Layer 5 of a small transformer language model trained on English Wikipedia (8 layers, counted from 0, width 128).
Take only the direct path to the model's output, skipping the later layers: a vector added to the residual stream pushes a token's score in proportion to its dot product with that token's output vector.

Output vectors of the tokens that the questions are about. A number n stands for (n - 500) times 0.0029.
" grow": 559 560 694 750 430 338 527 574 429 387 549 549 512 503 384 538 441 480 517 533 513 665 463 312 588 562 711 613 517 509 496 388 493 523 590 506 428 369 300 658 408 297 525 494 488 510 475 588 354 410 549 633 657 620 601 631 292 609 534 464 609 605 539 410 443 391 509 692 517 604 601 407 470 411 416 425 428 558 416 365 692 452 404 551 594 448 338 485 525 307 573 412 648 312 391 376 563 484 625 462 458 593 211 341 419 535 713 662 690 379 531 604 689 508 570 431 421 511 366 780 359 537 335 384 412 435 500 397
" chronology": 639 595 732 746 454 442 496 330 612 236 637 463 36 769 652 475 427 470 338 584 366 829 486 415 351 462 622 616 440 414 467 377 289 596 514 524 633 194 293 778 471 230 710 463 648 547 794 461 365 384 713 335 713 681 492 365 602 759 322 303 533 464 449 421 560 578 487 798 383 621 569 187 215 377 532 492 546 627 430 296 410 154 406 708 616 288 534 296 792 349 575 480 539 223 437 437 488 643 578 426 500 353 291 563 496 608 778 614 707 439 496 518 862 454 605 432 392 447 580 844 323 706 298 401 425 234 564 289
"Japanese": 534 534 609 736 500 470 587 770 405 255 578 361 534 604 558 530 549 513 283 513 416 647 525 605 553 349 609 655 537 575 516 635 357 565 514 496 381 537 388 520 471 361 674 587 511 426 629 484 419 479 646 543 622 695 551 596 351 648 635 269 699 514 541 287 371 533 633 826 497 557 371 646 468 302 544 465 495 476 404 466 509 386 475 672 492 298 264 563 732 386 483 438 381 547 250 434 462 561 584 362 376 468 98 466 564 600 810 490 524 285 530 507 671 472 769 433 462 602 560 828 255 607 320 469 386 370 180 525
"iest": 533 514 598 795 401 477 548 539 350 309 821 398 526 766 597 472 360 496 608 613 434 633 282 613 593 658 583 505 474 452 345 606 318 470 496 583 563 465 240 569 435 426 566 492 254 625 555 504 203 382 766 583 405 671 361 462 481 656 356 283 783 575 678 257 537 466 660 979 421 542 348 374 440 366 509 543 469 627 514 646 507 642 213 713 509 458 178 559 339 358 794 228 476 327 327 543 364 389 524 347 368 199 139 578 579 569 696 594 569 439 470 531 634 550 268 479 453 359 399 661 354 491 541 543 400 257 469 370
"omer": 785 483 710 662 433 460 479 327 405 312 588 520 491 564 782 352 434 574 270 521 368 516 477 551 639 368 471 640 491 458 327 451 268 566 458 634 417 375 345 460 394 249 620 350 497 317 793 570 329 418 456 578 500 480 794 665 536 660 515 397 693 642 631 507 528 397 577 649 365 518 372 607 676 491 500 603 425 568 329 423 554 448 362 500 457 341 322 466 668 531 571 155 612 313 394 674 385 571 586 607 360 345 194 381 606 592 704 644 669 463 484 544 521 643 510 208 497 380 443 564 229 405 330 592 443 506 591 231
" seat": 694 431 425 759 539 503 574 710 435 404 660 486 544 529 461 483 519 497 508 643 462 513 382 320 561 333 633 577 372 356 449 559 411 624 550 667 537 452 252 567 416 349 632 381 554 521 425 712 500 572 413 691 486 417 458 571 563 583 361 225 417 483 492 482 534 413 463 649 385 574 614 375 472 493 475 464 480 577 429 387 575 549 326 532 504 383 419 588 455 425 588 402 346 389 364 575 594 607 663 416 557 358 343 222 351 572 622 522 780 419 516 607 651 563 465 527 483 644 419 788 319 483 457 437 326 401 505 631
"6": 486 573 398 542 350 352 601 451 519 358 429 482 624 416 488 543 470 388 520 421 599 484 412 411 531 601 549 530 516 305 488 623 542 489 475 438 555 575 443 415 374 460 503 480 602 517 569 426 588 399 520 526 443 520 518 613 598 420 442 404 465 391 402 491 573 558 419 598 577 579 602 646 450 543 375 457 631 515 441 495 555 498 543 619 508 474 394 409 371 601 441 475 612 463 422 424 540 592 679 479 594 356 491 507 394 586 492 498 667 505 611 613 559 418 610 528 510 371 510 563 611 419 500 613 435 546 575 556
" Date": 474 597 489 687 538 404 477 653 447 263 510 545 487 544 537 533 601 479 478 412 503 642 487 422 402 269 576 653 277 425 447 341 272 623 800 584 575 306 389 647 267 428 677 427 471 418 615 748 469 436 645 633 614 408 509 426 447 511 513 357 541 510 300 460 461 395 602 771 452 556 625 489 510 515 661 503 475 503 395 497 438 421 445 617 548 273 467 634 646 363 721 521 535 457 372 436 532 415 689 528 505 508 361 532 432 636 647 468 434 479 457 432 536 496 666 581 347 523 484 684 408 521 467 388 468 481 334 624
"ency": 651 507 693 587 488 674 541 401 607 340 513 354 358 463 939 571 548 489 574 715 523 352 456 282 616 330 615 796 600 390 297 323 405 586 436 525 503 389 460 440 782 228 571 629 512 594 696 654 404 572 552 537 491 424 352 490 767 660 563 294 567 559 500 463 402 448 343 796 301 568 512 309 497 395 424 475 435 524 315 394 417 290 663 422 415 237 321 439 655 813 667 167 570 429 510 233 493 636 652 558 592 292 166 326 542 619 625 453 622 496 567 626 572 513 515 630 611 476 572 617 506 487 490 385 490 573 429 432

Output weights of attention head 0. The head adds the sum of these rows, row i times number i of z. A number n stands for (n - 500) times 0.0011.
o0: 254 680 517 826 546 261 402 864 689 798 608 749 635 391 523 672 823 328 389 442 555 648 437 232 443 399 475 549 624 443 407 625 539 466 532 477 419 729 741 527 573 426 471 546 353 254 865 361 564 277 587 512 629 510 391 492 688 539 388 440 576 365 478 435 240 479 272 662 479 636 591 794 426 572 563 175 429 547 494 546 510 492 357 418 515 343 419 403 339 550 509 409 628 652 355 323 451 612 343 545 612 517 312 604 720 263 671 585 425 490 381 631 499 373 474 595 386 514 562 244 548 531 555 281 514 695 604 368
o1: 412 314 255 458 447 239 643 581 428 337 677 510 600 338 349 490 431 488 336 434 483 357 474 460 530 600 385 537 227 361 239 455 553 366 617 572 581 677 335 598 416 558 508 513 678 397 801 462 419 399 571 371 504 370 518 446 779 590 399 152 422 499 537 562 595 734 330 627 675 430 786 554 517 484 397 612 672 574 437 364 312 437 431 560 680 638 532 473 527 765 350 530 519 339 795 269 481 810 597 573 424 256 556 575 552 538 434 434 630 770 854 447 465 452 395 653 632 628 497 571 645 597 744 502 499 866 679 439
o2: 634 665 542 371 642 665 448 643 531 614 501 597 629 540 596 404 579 713 522 928 499 538 535 723 502 491 750 637 609 699 509 452 543 192 525 512 667 643 513 518 469 622 592 315 853 473 654 160 688 429 486 458 637 742 445 322 677 588 344 500 527 565 524 691 391 630 418 473 475 312 370 295 527 322 581 371 368 268 695 197 513 470 481 433 648 605 418 562 494 424 555 318 386 439 501 655 351 544 468 443 517 570 688 516 668 364 601 707 641 608 444 458 657 654 678 740 681 778 468 563 606 498 340 448 662 561 531 392
o3: 487 635 650 425 383 451 418 349 250 561 555 406 395 606 543 301 448 618 604 242 334 614 515 602 322 368 445 602 691 300 740 507 511 614 514 459 364 524 318 500 325 390 531 283 593 446 583 517 624 327 548 433 564 603 725 659 562 319 680 562 251 384 440 619 661 528 536 458 579 588 841 644 516 430 723 456 704 638 739 769 601 384 720 629 589 538 484 351 375 563 572 491 358 644 721 353 456 602 546 494 513 480 717 682 406 691 429 524 426 348 354 452 143 431 367 446 769 605 515 343 536 567 511 370 555 412 605 597
o4: 581 517 564 542 820 558 435 646 396 655 380 485 597 606 388 348 379 417 466 645 412 331 655 590 663 400 440 559 613 611 610 343 340 438 509 490 560 685 573 522 456 630 640 609 643 412 497 521 581 355 443 556 100 526 337 644 547 529 606 557 330 570 648 703 332 281 413 604 445 562 518 719 621 469 419 685 566 351 682 470 514 747 427 376 535 559 242 649 471 584 480 445 571 166 238 582 325 678 614 576 480 611 509 502 493 524 487 638 473 363 767 630 528 551 438 702 623 573 428 713 422 740 864 547 459 438 168 569
o5: 488 585 572 444 515 393 354 666 512 283 411 548 497 443 365 454 435 278 549 311 560 679 258 282 570 568 728 627 697 527 445 542 509 616 396 482 617 385 563 623 583 521 382 650 212 420 691 518 521 437 458 478 636 485 616 592 527 469 533 391 387 382 903 448 822 259 526 271 568 452 655 676 310 526 641 539 381 399 515 368 327 466 672 554 644 661 548 566 441 310 381 460 530 613 447 356 779 458 464 489 572 299 689 575 845 393 643 225 390 570 467 687 736 760 472 585 524 455 223 439 582 853 787 454 593 706 484 652
o6: 422 836 753 611 365 543 264 532 440 551 458 359 500 611 561 527 613 388 463 684 677 507 661 724 498 371 422 625 773 348 373 136 707 643 611 361 511 707 716 541 251 577 600 450 344 464 228 549 410 492 792 521 719 647 812 480 304 589 726 501 627 583 567 514 674 726 352 683 488 575 484 413 508 466 228 382 713 493 539 478 433 744 575 486 351 610 372 485 377 702 409 621 674 523 562 342 358 284 521 442 421 573 599 522 427 561 552 485 371 700 639 423 445 798 539 367 652 490 541 660 335 471 686 277 756 279 538 621
o7: 558 482 646 620 221 345 430 672 316 502 665 452 572 389 183 515 597 544 666 573 327 501 667 534 467 653 294 235 600 580 511 310 686 585 578 588 448 458 366 511 562 508 504 459 545 777 311 458 420 404 545 408 866 488 314 460 813 719 537 559 422 487 482 277 493 414 323 603 494 629 562 479 676 377 283 509 508 717 741 536 470 366 623 493 586 406 388 643 553 526 268 613 365 356 585 569 832 477 505 554 549 334 372 505 212 395 704 501 627 392 427 492 724 701 407 497 643 541 463 469 755 267 809 406 620 279 383 461
o8: 459 469 546 530 578 724 320 304 381 546 574 368 614 553 656 609 483 378 290 438 469 486 561 875 679 628 436 640 698 451 616 456 640 699 526 728 511 634 745 625 495 482 335 573 374 502 403 268 714 416 611 467 501 559 625 500 497 730 594 372 374 544 448 543 428 362 469 431 789 483 385 259 751 680 589 435 521 564 531 472 550 555 310 594 459 455 474 439 458 626 487 420 385 579 266 487 372 412 422 693 459 349 739 389 525 309 465 564 496 529 420 687 523 359 652 494 653 807 508 514 651 611 576 448 545 360 294 409
o9: 509 460 442 632 300 531 446 505 494 675 621 760 670 505 563 550 536 548 529 327 653 621 420 517 346 613 642 485 333 523 516 299 557 393 559 607 548 550 658 502 432 542 719 418 592 379 655 586 519 483 335 528 373 614 398 587 707 444 286 579 283 404 554 306 319 439 472 534 305 434 771 713 555 706 455 418 677 398 545 639 659 317 636 450 699 470 492 299 444 773 664 376 410 678 633 541 595 518 561 405 575 607 802 522 641 468 323 530 584 800 652 649 640 413 254 538 564 678 789 409 627 481 483 316 547 314 506 495
o10: 606 646 443 146 418 378 257 596 676 345 541 342 176 354 447 541 477 631 481 375 351 456 549 610 526 515 432 488 457 575 498 496 252 444 332 530 545 319 417 747 488 503 324 667 468 546 382 509 371 700 366 465 543 487 597 475 678 587 367 689 451 579 503 572 472 711 307 244 554 514 526 544 614 397 548 585 556 271 532 580 549 619 607 453 570 485 462 505 436 502 388 293 437 93 552 407 680 595 370 319 433 673 489 441 662 343 468 424 327 399 417 508 517 592 549 556 416 728 305 320 667 692 609 536 783 342 222 442
o11: 373 346 522 517 555 491 507 438 482 203 610 431 561 242 670 370 706 445 472 358 684 296 592 506 462 468 513 363 482 597 604 504 563 455 534 528 642 977 348 438 433 587 900 739 306 838 420 616 572 732 414 635 390 496 327 677 407 481 430 321 618 372 694 324 433 513 259 353 633 544 500 720 727 540 849 389 569 769 755 619 294 700 647 367 628 421 370 652 478 529 679 292 625 760 619 597 321 350 65 314 796 633 741 553 305 485 238 269 168 404 422 387 570 602 473 698 486 327 428 169 380 553 511 506 602 623 411 570
o12: 600 763 524 398 506 604 427 587 454 396 341 702 733 346 577 471 554 586 343 293 559 721 305 347 654 489 570 611 634 637 619 292 394 255 291 482 453 139 522 437 548 222 404 431 432 301 378 550 559 254 629 529 278 533 610 555 625 703 814 504 775 494 314 443 435 398 377 545 306 349 461 613 337 307 653 403 686 523 323 522 654 580 590 423 677 307 509 474 248 682 325 428 582 310 439 567 178 607 281 763 767 397 536 559 448 393 505 584 381 477 722 706 502 288 348 375 705 718 520 512 550 437 525 759 347 525 493 420
o13: 512 603 236 529 527 537 634 776 594 536 856 575 803 416 643 674 572 558 596 458 508 144 436 471 618 462 556 371 472 269 478 463 662 378 390 597 445 468 500 256 571 436 423 726 645 640 385 550 387 430 470 488 583 366 437 488 388 648 397 522 566 570 298 456 653 743 394 528 477 532 905 468 427 556 340 456 333 700 213 271 573 475 661 377 530 671 745 286 535 535 404 455 435 638 615 459 681 236 495 565 384 434 526 424 315 270 571 579 504 619 557 410 378 439 620 448 557 485 548 237 705 463 408 623 476 207 587 559
o14: 767 594 480 533 617 469 498 609 374 641 393 502 331 779 468 670 150 437 703 276 532 613 535 488 454 589 431 590 542 686 441 723 566 511 536 737 796 651 604 623 582 390 342 416 531 471 674 515 492 655 347 636 513 208 421 448 648 595 371 437 475 462 495 230 690 347 662 478 733 673 495 656 504 411 341 723 604 402 603 750 725 502 348 329 448 705 475 659 571 540 552 548 595 605 611 491 251 433 509 509 841 401 334 489 580 450 666 528 345 592 728 525 463 489 649 656 578 593 477 607 491 507 404 564 644 395 668 413
o15: 484 376 647 596 274 390 459 547 441 497 367 440 278 506 482 453 341 503 523 446 304 678 781 356 370 539 451 559 269 325 645 302 518 462 771 276 488 579 324 437 628 388 364 515 337 281 531 435 690 468 612 553 330 563 488 435 268 427 304 571 539 579 505 536 416 416 659 346 615 435 478 499 807 445 438 649 625 336 714 624 365 671 603 633 533 449 524 758 555 468 367 517 504 573 838 466 327 643 478 501 555 634 614 389 565 346 573 468 129 552 375 381 424 293 359 465 398 430 372 580 653 427 457 485 537 602 516 318
o16: 511 446 329 719 484 636 602 523 561 365 423 225 681 551 697 269 575 491 562 454 780 593 469 531 459 550 609 582 430 448 381 677 740 631 384 875 320 429 455 317 299 683 549 425 485 570 693 633 302 460 517 663 354 509 416 416 461 400 624 606 590 364 437 470 506 651 469 505 628 667 621 575 388 471 171 646 553 609 666 453 516 348 487 749 409 709 786 573 769 582 491 579 836 556 420 557 548 265 627 415 681 601 424 508 460 582 397 315 658 745 535 590 596 323 760 741 566 495 509 523 377 676 323 473 577 664 615 555
o17: 501 423 527 567 547 642 472 554 547 481 335 512 669 585 585 406 576 456 459 532 318 412 592 555 482 575 490 396 554 312 511 459 598 376 592 529 512 477 472 244 445 368 436 517 374 775 558 438 590 680 495 569 485 754 242 671 336 435 451 480 275 611 570 475 412 700 710 484 550 508 524 333 522 440 544 553 297 602 697 569 681 314 498 328 395 558 365 400 664 570 568 587 366 579 501 694 353 307 613 347 634 369 406 571 568 334 518 563 441 486 262 461 625 527 560 561 515 358 471 523 573 418 349 531 333 766 586 355
o18: 414 451 507 227 428 580 447 527 347 391 617 475 308 490 655 660 508 659 575 351 416 642 348 479 205 555 649 525 497 440 692 533 450 424 608 385 589 387 826 709 563 141 563 456 540 620 454 817 280 681 510 552 542 482 545 586 342 525 464 513 433 644 416 468 655 200 421 474 540 499 438 416 643 279 318 506 623 487 491 634 344 446 343 467 291 473 393 244 576 460 499 485 224 353 641 766 453 529 444 529 469 584 230 476 366 574 622 390 602 433 401 605 303 394 483 622 315 314 534 283 426 613 491 636 619 500 596 190
o19: 611 473 497 254 322 404 281 459 620 635 383 613 385 332 409 487 362 349 445 363 486 437 362 439 308 409 642 626 611 244 570 530 426 331 510 365 455 390 619 481 467 287 400 413 643 562 656 495 835 431 700 769 791 540 627 386 692 495 310 372 514 382 243 586 339 400 451 485 344 606 496 402 496 447 484 812 380 630 447 579 689 477 500 632 436 385 532 531 572 683 414 441 528 537 414 337 388 672 633 620 675 610 646 431 523 545 661 397 756 418 478 300 185 672 356 713 501 396 655 435 432 381 492 545 771 253 593 500
o20: 469 285 625 577 409 779 443 526 550 396 483 440 324 542 332 311 331 430 699 384 477 622 577 548 342 413 518 421 399 378 480 484 448 661 664 795 662 485 425 621 485 375 388 484 615 434 301 352 376 516 595 611 391 576 171 372 559 458 629 541 463 628 466 428 565 489 815 415 170 534 235 496 693 395 624 512 506 405 494 635 529 483 200 583 462 418 167 681 578 277 430 221 428 631 271 655 603 329 517 270 411 323 883 568 406 675 545 750 281 705 468 285 422 486 201 608 524 605 674 479 478 678 223 438 611 560 278 578
o21: 459 403 539 498 195 517 418 592 604 332 343 667 456 570 795 562 421 593 410 589 390 472 522 624 385 515 390 352 336 264 643 497 553 394 202 470 461 323 735 480 561 531 578 412 359 580 341 522 397 558 429 554 479 524 458 282 474 312 545 522 274 455 248 539 587 410 564 447 609 584 281 469 372 400 692 457 419 306 436 387 609 454 381 691 307 678 734 691 299 392 459 697 562 308 540 419 574 429 833 556 668 496 494 376 461 552 297 513 336 442 494 542 494 484 421 616 647 531 529 517 627 474 638 408 471 483 588 602
o22: 430 393 344 660 517 336 655 437 499 517 547 469 470 583 442 690 578 540 666 480 603 585 592 510 878 531 565 434 617 519 731 392 672 623 708 498 591 759 528 443 641 357 400 532 508 514 470 568 565 417 485 531 596 584 605 300 349 633 467 731 382 811 694 375 491 693 384 546 350 421 544 270 767 334 521 471 454 407 310 750 349 596 414 472 606 602 562 637 383 784 483 269 595 360 521 134 582 794 322 571 401 610 619 459 474 645 529 472 376 606 532 648 586 383 514 570 431 491 765 311 645 518 430 403 604 344 688 865
o23: 593 317 584 304 435 379 501 442 490 537 597 347 600 614 674 362 417 366 839 349 414 646 489 698 507 456 330 281 308 558 404 882 631 503 688 688 580 595 486 432 532 349 326 324 447 484 421 689 389 663 685 612 406 370 572 567 555 573 391 601 376 538 312 514 446 427 241 497 58 462 712 513 412 588 453 696 652 465 613 430 365 531 476 631 617 425 501 343 544 353 535 367 432 460 816 466 324 475 421 646 600 702 650 521 537 451 635 601 451 506 688 420 529 268 394 529 484 369 432 355 413 507 323 368 266 465 502 451
o24: 357 592 689 433 390 786 412 685 350 614 559 508 398 655 359 603 462 508 562 587 400 367 548 721 311 532 418 412 406 328 714 555 717 550 710 540 440 480 417 538 411 445 582 437 455 380 469 546 203 705 464 920 577 583 373 417 343 649 575 461 478 435 438 681 297 245 492 439 446 442 124 528 453 614 763 381 398 568 631 399 473 436 450 288 376 396 680 536 524 637 369 707 333 437 621 415 593 514 597 457 434 533 542 204 479 741 461 535 258 450 487 393 254 678 477 509 403 443 497 601 477 539 616 354 542 438 380 392
o25: 650 708 121 517 685 533 509 532 633 677 562 523 313 134 393 417 747 215 249 360 492 472 586 350 448 422 488 469 430 249 566 685 670 634 580 562 376 725 558 745 224 605 589 447 327 627 448 685 571 514 629 794 544 711 343 477 805 540 394 684 732 367 475 635 607 205 733 447 563 678 457 491 282 452 595 590 307 447 313 580 514 645 441 526 459 515 674 287 631 570 509 484 524 497 524 439 602 356 784 590 775 371 793 511 537 639 422 621 486 509 637 400 467 446 413 523 386 494 329 435 300 534 508 496 606 497 540 548
o26: 527 487 758 483 508 542 576 117 555 271 398 402 263 504 255 563 613 506 459 328 491 490 631 408 426 516 341 426 377 306 419 398 534 706 606 680 457 488 535 289 511 775 651 507 512 605 390 448 445 676 402 419 326 625 510 527 548 473 455 330 627 384 451 528 435 273 702 414 173 483 428 342 387 233 696 571 459 528 476 611 264 219 360 509 377 631 498 636 329 560 614 454 483 544 588 648 539 396 289 554 369 477 465 569 487 287 387 613 516 690 402 603 749 500 385 326 772 452 508 267 453 635 577 557 398 552 743 437
o27: 623 627 401 311 492 516 266 391 532 406 691 462 585 249 378 618 610 372 338 480 640 520 544 580 358 475 564 488 540 552 612 613 428 595 612 546 375 852 278 579 563 609 473 425 508 471 349 562 614 697 537 571 715 511 389 217 553 573 711 473 430 458 640 520 416 683 559 434 644 721 545 462 712 387 669 411 401 723 261 605 242 629 580 465 552 497 597 620 484 437 190 589 579 455 649 510 520 572 435 656 694 486 443 468 388 833 466 550 562 560 503 560 641 206 477 465 517 659 237 685 530 332 387 600 460 488 567 335
o28: 593 434 481 336 570 541 195 647 474 499 355 750 476 574 526 542 451 531 590 655 682 444 544 464 413 569 449 657 513 451 292 351 304 505 696 390 644 485 493 569 443 992 389 475 561 444 411 439 558 516 493 480 580 445 408 208 242 451 463 602 608 467 613 511 274 546 634 306 717 364 553 406 594 581 346 635 586 414 744 535 493 290 430 652 410 409 521 602 371 457 782 200 457 189 438 450 435 109 330 676 481 694 461 675 127 705 512 610 332 530 331 589 446 457 247 563 501 475 378 796 366 695 373 546 335 660 683 379
o29: 440 340 573 526 541 909 410 684 648 619 706 428 322 419 474 618 388 541 653 636 337 344 656 569 504 394 377 338 311 379 467 435 757 573 419 746 481 583 586 758 399 555 291 368 397 418 500 549 401 526 444 547 265 389 396 314 461 374 520 437 726 303 589 596 470 410 493 593 557 565 512 545 770 448 503 327 424 586 384 651 204 493 576 344 428 591 497 382 419 356 574 726 501 475 392 489 615 130 530 402 687 585 634 318 507 443 348 496 393 684 456 358 684 332 566 425 450 784 590 431 353 471 598 631 511 593 328 572
o30: 705 504 174 566 275 523 315 391 445 822 502 280 537 477 360 765 655 318 456 653 450 483 308 476 457 447 353 410 499 592 748 529 545 434 597 590 388 655 445 568 415 726 305 514 646 309 393 416 556 761 428 310 656 564 392 657 534 554 716 245 582 266 421 549 425 425 565 615 282 536 379 694 360 476 579 440 547 404 496 645 395 530 642 599 635 340 385 272 588 625 564 582 428 549 772 465 392 503 514 498 288 492 560 500 314 724 263 250 534 564 556 443 345 419 599 590 441 729 471 262 290 617 537 497 371 483 647 205
o31: 576 423 443 576 430 520 475 641 439 800 589 541 792 556 334 247 347 487 493 533 670 402 507 379 517 489 595 539 771 276 468 455 749 308 480 315 463 551 287 626 352 541 571 512 730 685 275 481 280 690 483 483 392 749 494 474 374 672 606 565 318 446 429 390 516 543 452 515 338 266 782 763 491 558 662 488 422 293 336 634 413 446 492 403 480 517 384 380 418 553 541 742 886 611 472 422 625 839 347 587 442 535 449 450 357 328 622 629 512 540 841 226 601 472 447 456 669 414 499 558 517 555 311 389 578 569 440 699

Each question shows a token from some text and the vector z that the head gathered there. A number n stands for (n - 500) times 0.0069.

"ical": 558 362 498 577 486 358 587 539 457 641 423 346 421 588 532 499 509 607 481 690 435 485 395 632 661 640 497 532 424 587 575 450
Pushed down most: "iest"

"ul": 479 401 514 584 482 455 479 497 537 538 422 432 402 518 544 539 449 533 477 574 504 548 447 572 488 483 372 475 592 477 433 486
Pushed down most: "ency"

" of": 520 377 534 493 488 422 470 522 411 628 440 380 470 572 463 459 521 590 507 635 475 477 422 553 525 489 442 420 465 530 510 537
Which of these tokens does it push up most? " chronology"

"1": 653 672 496 435 696 518 472 586 422 678 580 427 421 411 550 465 623 445 528 652 381 448 440 586 452 450 512 458 376 453 424 682
Which of these tokens does it push up most? "6"

"4": 482 365 540 594 544 369 571 608 606 504 434 426 421 509 489 510 488 594 501 616 583 473 471 563 616 518 402 485 521 523 560 457
Which of these tokens does it push up most? "Japanese"

" |": 570 325 650 539 517 377 595 415 442 598 434 637 450 525 485 547 555 621 475 665 639 460 514 464 592 473 393 383 598 517 380 527
Which of these tokens does it push up most? " Date"

"Th": 512 579 327 578 505 461 415 468 338 467 424 366 497 458 492 509 530 537 502 562 565 427 570 554 539 376 381 475 488 485 400 619
Which two tokens does it push up most, strongest first? " grow", " chronology"

" in": 541 443 376 537 543 487 579 470 298 428 485 413 424 489 422 520 419 478 446 611 554 439 548 562 456 582 494 458 436 528 484 650
Pushed down most: "ency"

" B": 485 465 499 545 518 400 498 546 440 551 428 450 451 534 485 492 513 562 487 611 481 537 380 515 536 527 423 459 515 489 579 478
Which of these tokens does it push up most? " seat"

"\n": 503 483 413 486 530 345 505 526 364 572 408 505 506 635 527 473 485 515 547 664 426 450 487 489 561 459 410 449 448 542 527 497
Which of these tokens does it push up most? "ency"

"t": 668 280 497 555 437 314 510 593 594 551 528 372 367 481 518 493 479 569 590 683 553 506 477 638 580 673 377 526 412 525 563 393
Which of these tokens does it push up most? " chronology"

"0": 606 509 655 613 635 397 528 468 553 605 531 544 477 456 538 552 335 485 575 609 470 359 538 449 500 570 532 456 643 396 569 479
Pushed down most: " seat"

" ": 797 839 439 399 728 586 523 706 426 799 640 454 387 482 599 436 687 358 530 711 270 433 483 593 441 501 556 459 200 442 404 728
Which of these tokens does it push up most? "6"

"8": 534 523 599 511 525 517 492 514 495 509 393 461 492 479 516 547 515 568 498 513 444 463 478 538 489 452 390 505 436 379 542 523
Pushed down most: " Date"

" Ford": 559 382 602 513 544 397 579 538 573 499 326 454 352 481 517 508 552 653 493 575 623 511 332 567 647 535 439 418 673 502 469 463
Which three tokens does it push up most, strongest first? "iest", " Date", "Japanese"

"5": 504 408 568 651 491 286 491 545 491 575 529 552 506 508 509 508 622 559 533 625 485 545 412 423 580 466 422 444 643 624 549 407
Pushed down most: " grow"

"'": 576 417 481 465 497 330 537 558 470 509 387 367 458 575 481 441 529 571 467 615 510 463 424 560 585 614 369 481 430 487 533 514
Which of these tokens does it push up most? " seat"

"H": 573 381 510 522 522 444 532 582 421 520 416 366 415 540 482 499 508 559 504 643 476 471 429 673 505 598 435 443 483 467 533 531
Which three tokens does it push up most, strongest first? " chronology", " grow", " seat"

"ity": 557 403 491 564 482 381 500 592 478 627 460 390 375 575 534 441 497 539 475 583 495 473 441 581 529 482 377 453 555 539 472 493
Pushed down most: "omer"

"9": 510 512 481 599 578 488 529 615 348 416 543 154 388 443 482 497 445 538 530 577 475 429 511 448 541 454 447 495 554 563 388 566
Which of these tokens does it push up most? " chronology"

"s": 559 526 424 545 513 424 457 457 407 478 417 381 490 488 519 550 479 535 513 545 555 439 483 600 548 444 433 458 451 498 422 563
Which of these tokens does it push up most? "omer"

",": 548 496 582 469 536 448 539 547 466 512 387 455 468 490 562 523 506 574 528 514 497 427 470 556 521 472 422 502 480 395 516 505
Which of these tokens does it push up most? "Japanese"

"–": 444 520 583 658 607 332 452 614 469 477 532 300 398 530 651 515 529 465 545 569 509 429 400 607 480 479 287 518 581 463 477 522
Pushed down most: "ency"

"re": 522 455 468 586 439 475 419 509 447 477 433 413 459 489 571 470 519 498 505 589 539 554 503 514 542 549 355 470 514 407 489 392
Which two tokens does it push up most, strongest first? " chronology", " Date"

"ara": 547 384 508 537 497 318 499 570 459 612 457 427 442 555 480 477 499 577 510 657 487 483 376 584 559 565 432 452 480 568 576 480
Which of these tokens does it push up most? " seat"

"2": 543 531 581 489 540 457 522 545 477 497 343 450 464 495 477 518 481 573 488 546 456 415 442 548 505 492 421 508 473 436 525 497
Which of these tokens does it push up most? "Japanese"

"ley": 677 244 559 562 410 313 543 704 583 584 518 309 352 513 454 384 399 619 551 709 412 531 316 575 566 658 482 495 480 570 624 400
Which of these tokens does it push up most? " chronology"

" A": 547 390 504 537 501 330 490 572 464 596 455 424 442 535 478 486 504 573 491 646 487 497 367 580 547 556 432 457 487 557 577 469
Pushed down most: "iest"

" the": 514 368 531 501 480 431 463 524 407 632 445 376 478 573 464 465 505 576 499 650 471 489 434 571 523 496 429 423 462 543 517 533
Which two tokens does it push up most, strongest first? " chronology", " seat"

"els": 638 395 532 472 508 379 476 600 519 548 472 376 395 600 489 415 507 540 458 639 486 535 417 636 554 623 387 485 414 507 578 457
Which of these tokens does it push up most? " seat"

" Com": 569 475 469 521 506 440 483 521 418 574 422 421 458 570 523 493 497 538 485 601 458 466 449 500 538 505 429 427 468 510 465 527
Which of these tokens does it push up most? "6"

"able": 507 416 520 553 485 419 498 547 499 566 440 398 412 543 527 487 475 511 485 584 503 519 439 582 528 511 377 480 569 522 488 516
Pushed down most: "ency"

"==": 522 506 359 556 516 439 407 446 349 471 416 392 473 482 497 544 474 561 491 507 585 417 543 561 532 398 401 468 482 489 401 594
Which three tokens does it push up most, strongest first? " grow", "omer", "iest"

" Hot": 575 545 464 494 544 438 513 488 422 568 402 435 478 521 539 496 554 488 490 612 517 486 484 565 478 439 448 450 501 504 481 562
Which two tokens does it push up most, strongest first? "6", "ency"

"d": 536 461 508 510 513 456 530 516 463 504 460 441 438 485 533 509 526 511 485 530 541 465 445 529 508 469 396 475 495 429 467 524
Which of these tokens does it push up most? "Japanese"

".": 585 446 518 541 496 396 548 497 460 574 446 443 462 491 530 502 518 522 512 654 535 476 443 607 515 514 444 445 531 545 506 536
Pushed down most: "Japanese"

" Commission": 526 480 476 550 492 423 503 513 413 529 418 413 483 603 557 493 504 544 461 628 465 480 445 481 521 503 431 434 466 506 458 511
Which of these tokens does it push up most? "6"

" through": 563 404 583 520 458 356 664 532 493 610 464 400 379 564 624 562 499 542 521 667 495 441 442 601 637 520 413 483 475 563 488 477
Which three tokens does it push up most, strongest first? " chronology", " Date", " grow"

" released": 552 479 422 468 550 468 592 506 371 480 382 426 437 527 439 542 419 499 378 561 574 449 504 592 472 541 474 418 455 469 535 554
Which three tokens does it push up most, strongest first? " grow", " Date", "iest"

" Chart": 484 492 413 499 550 441 458 416 375 445 392 376 486 477 565 552 489 494 510 559 570 506 499 575 509 451 487 439 464 491 373 555
Which of these tokens does it push up most? "omer"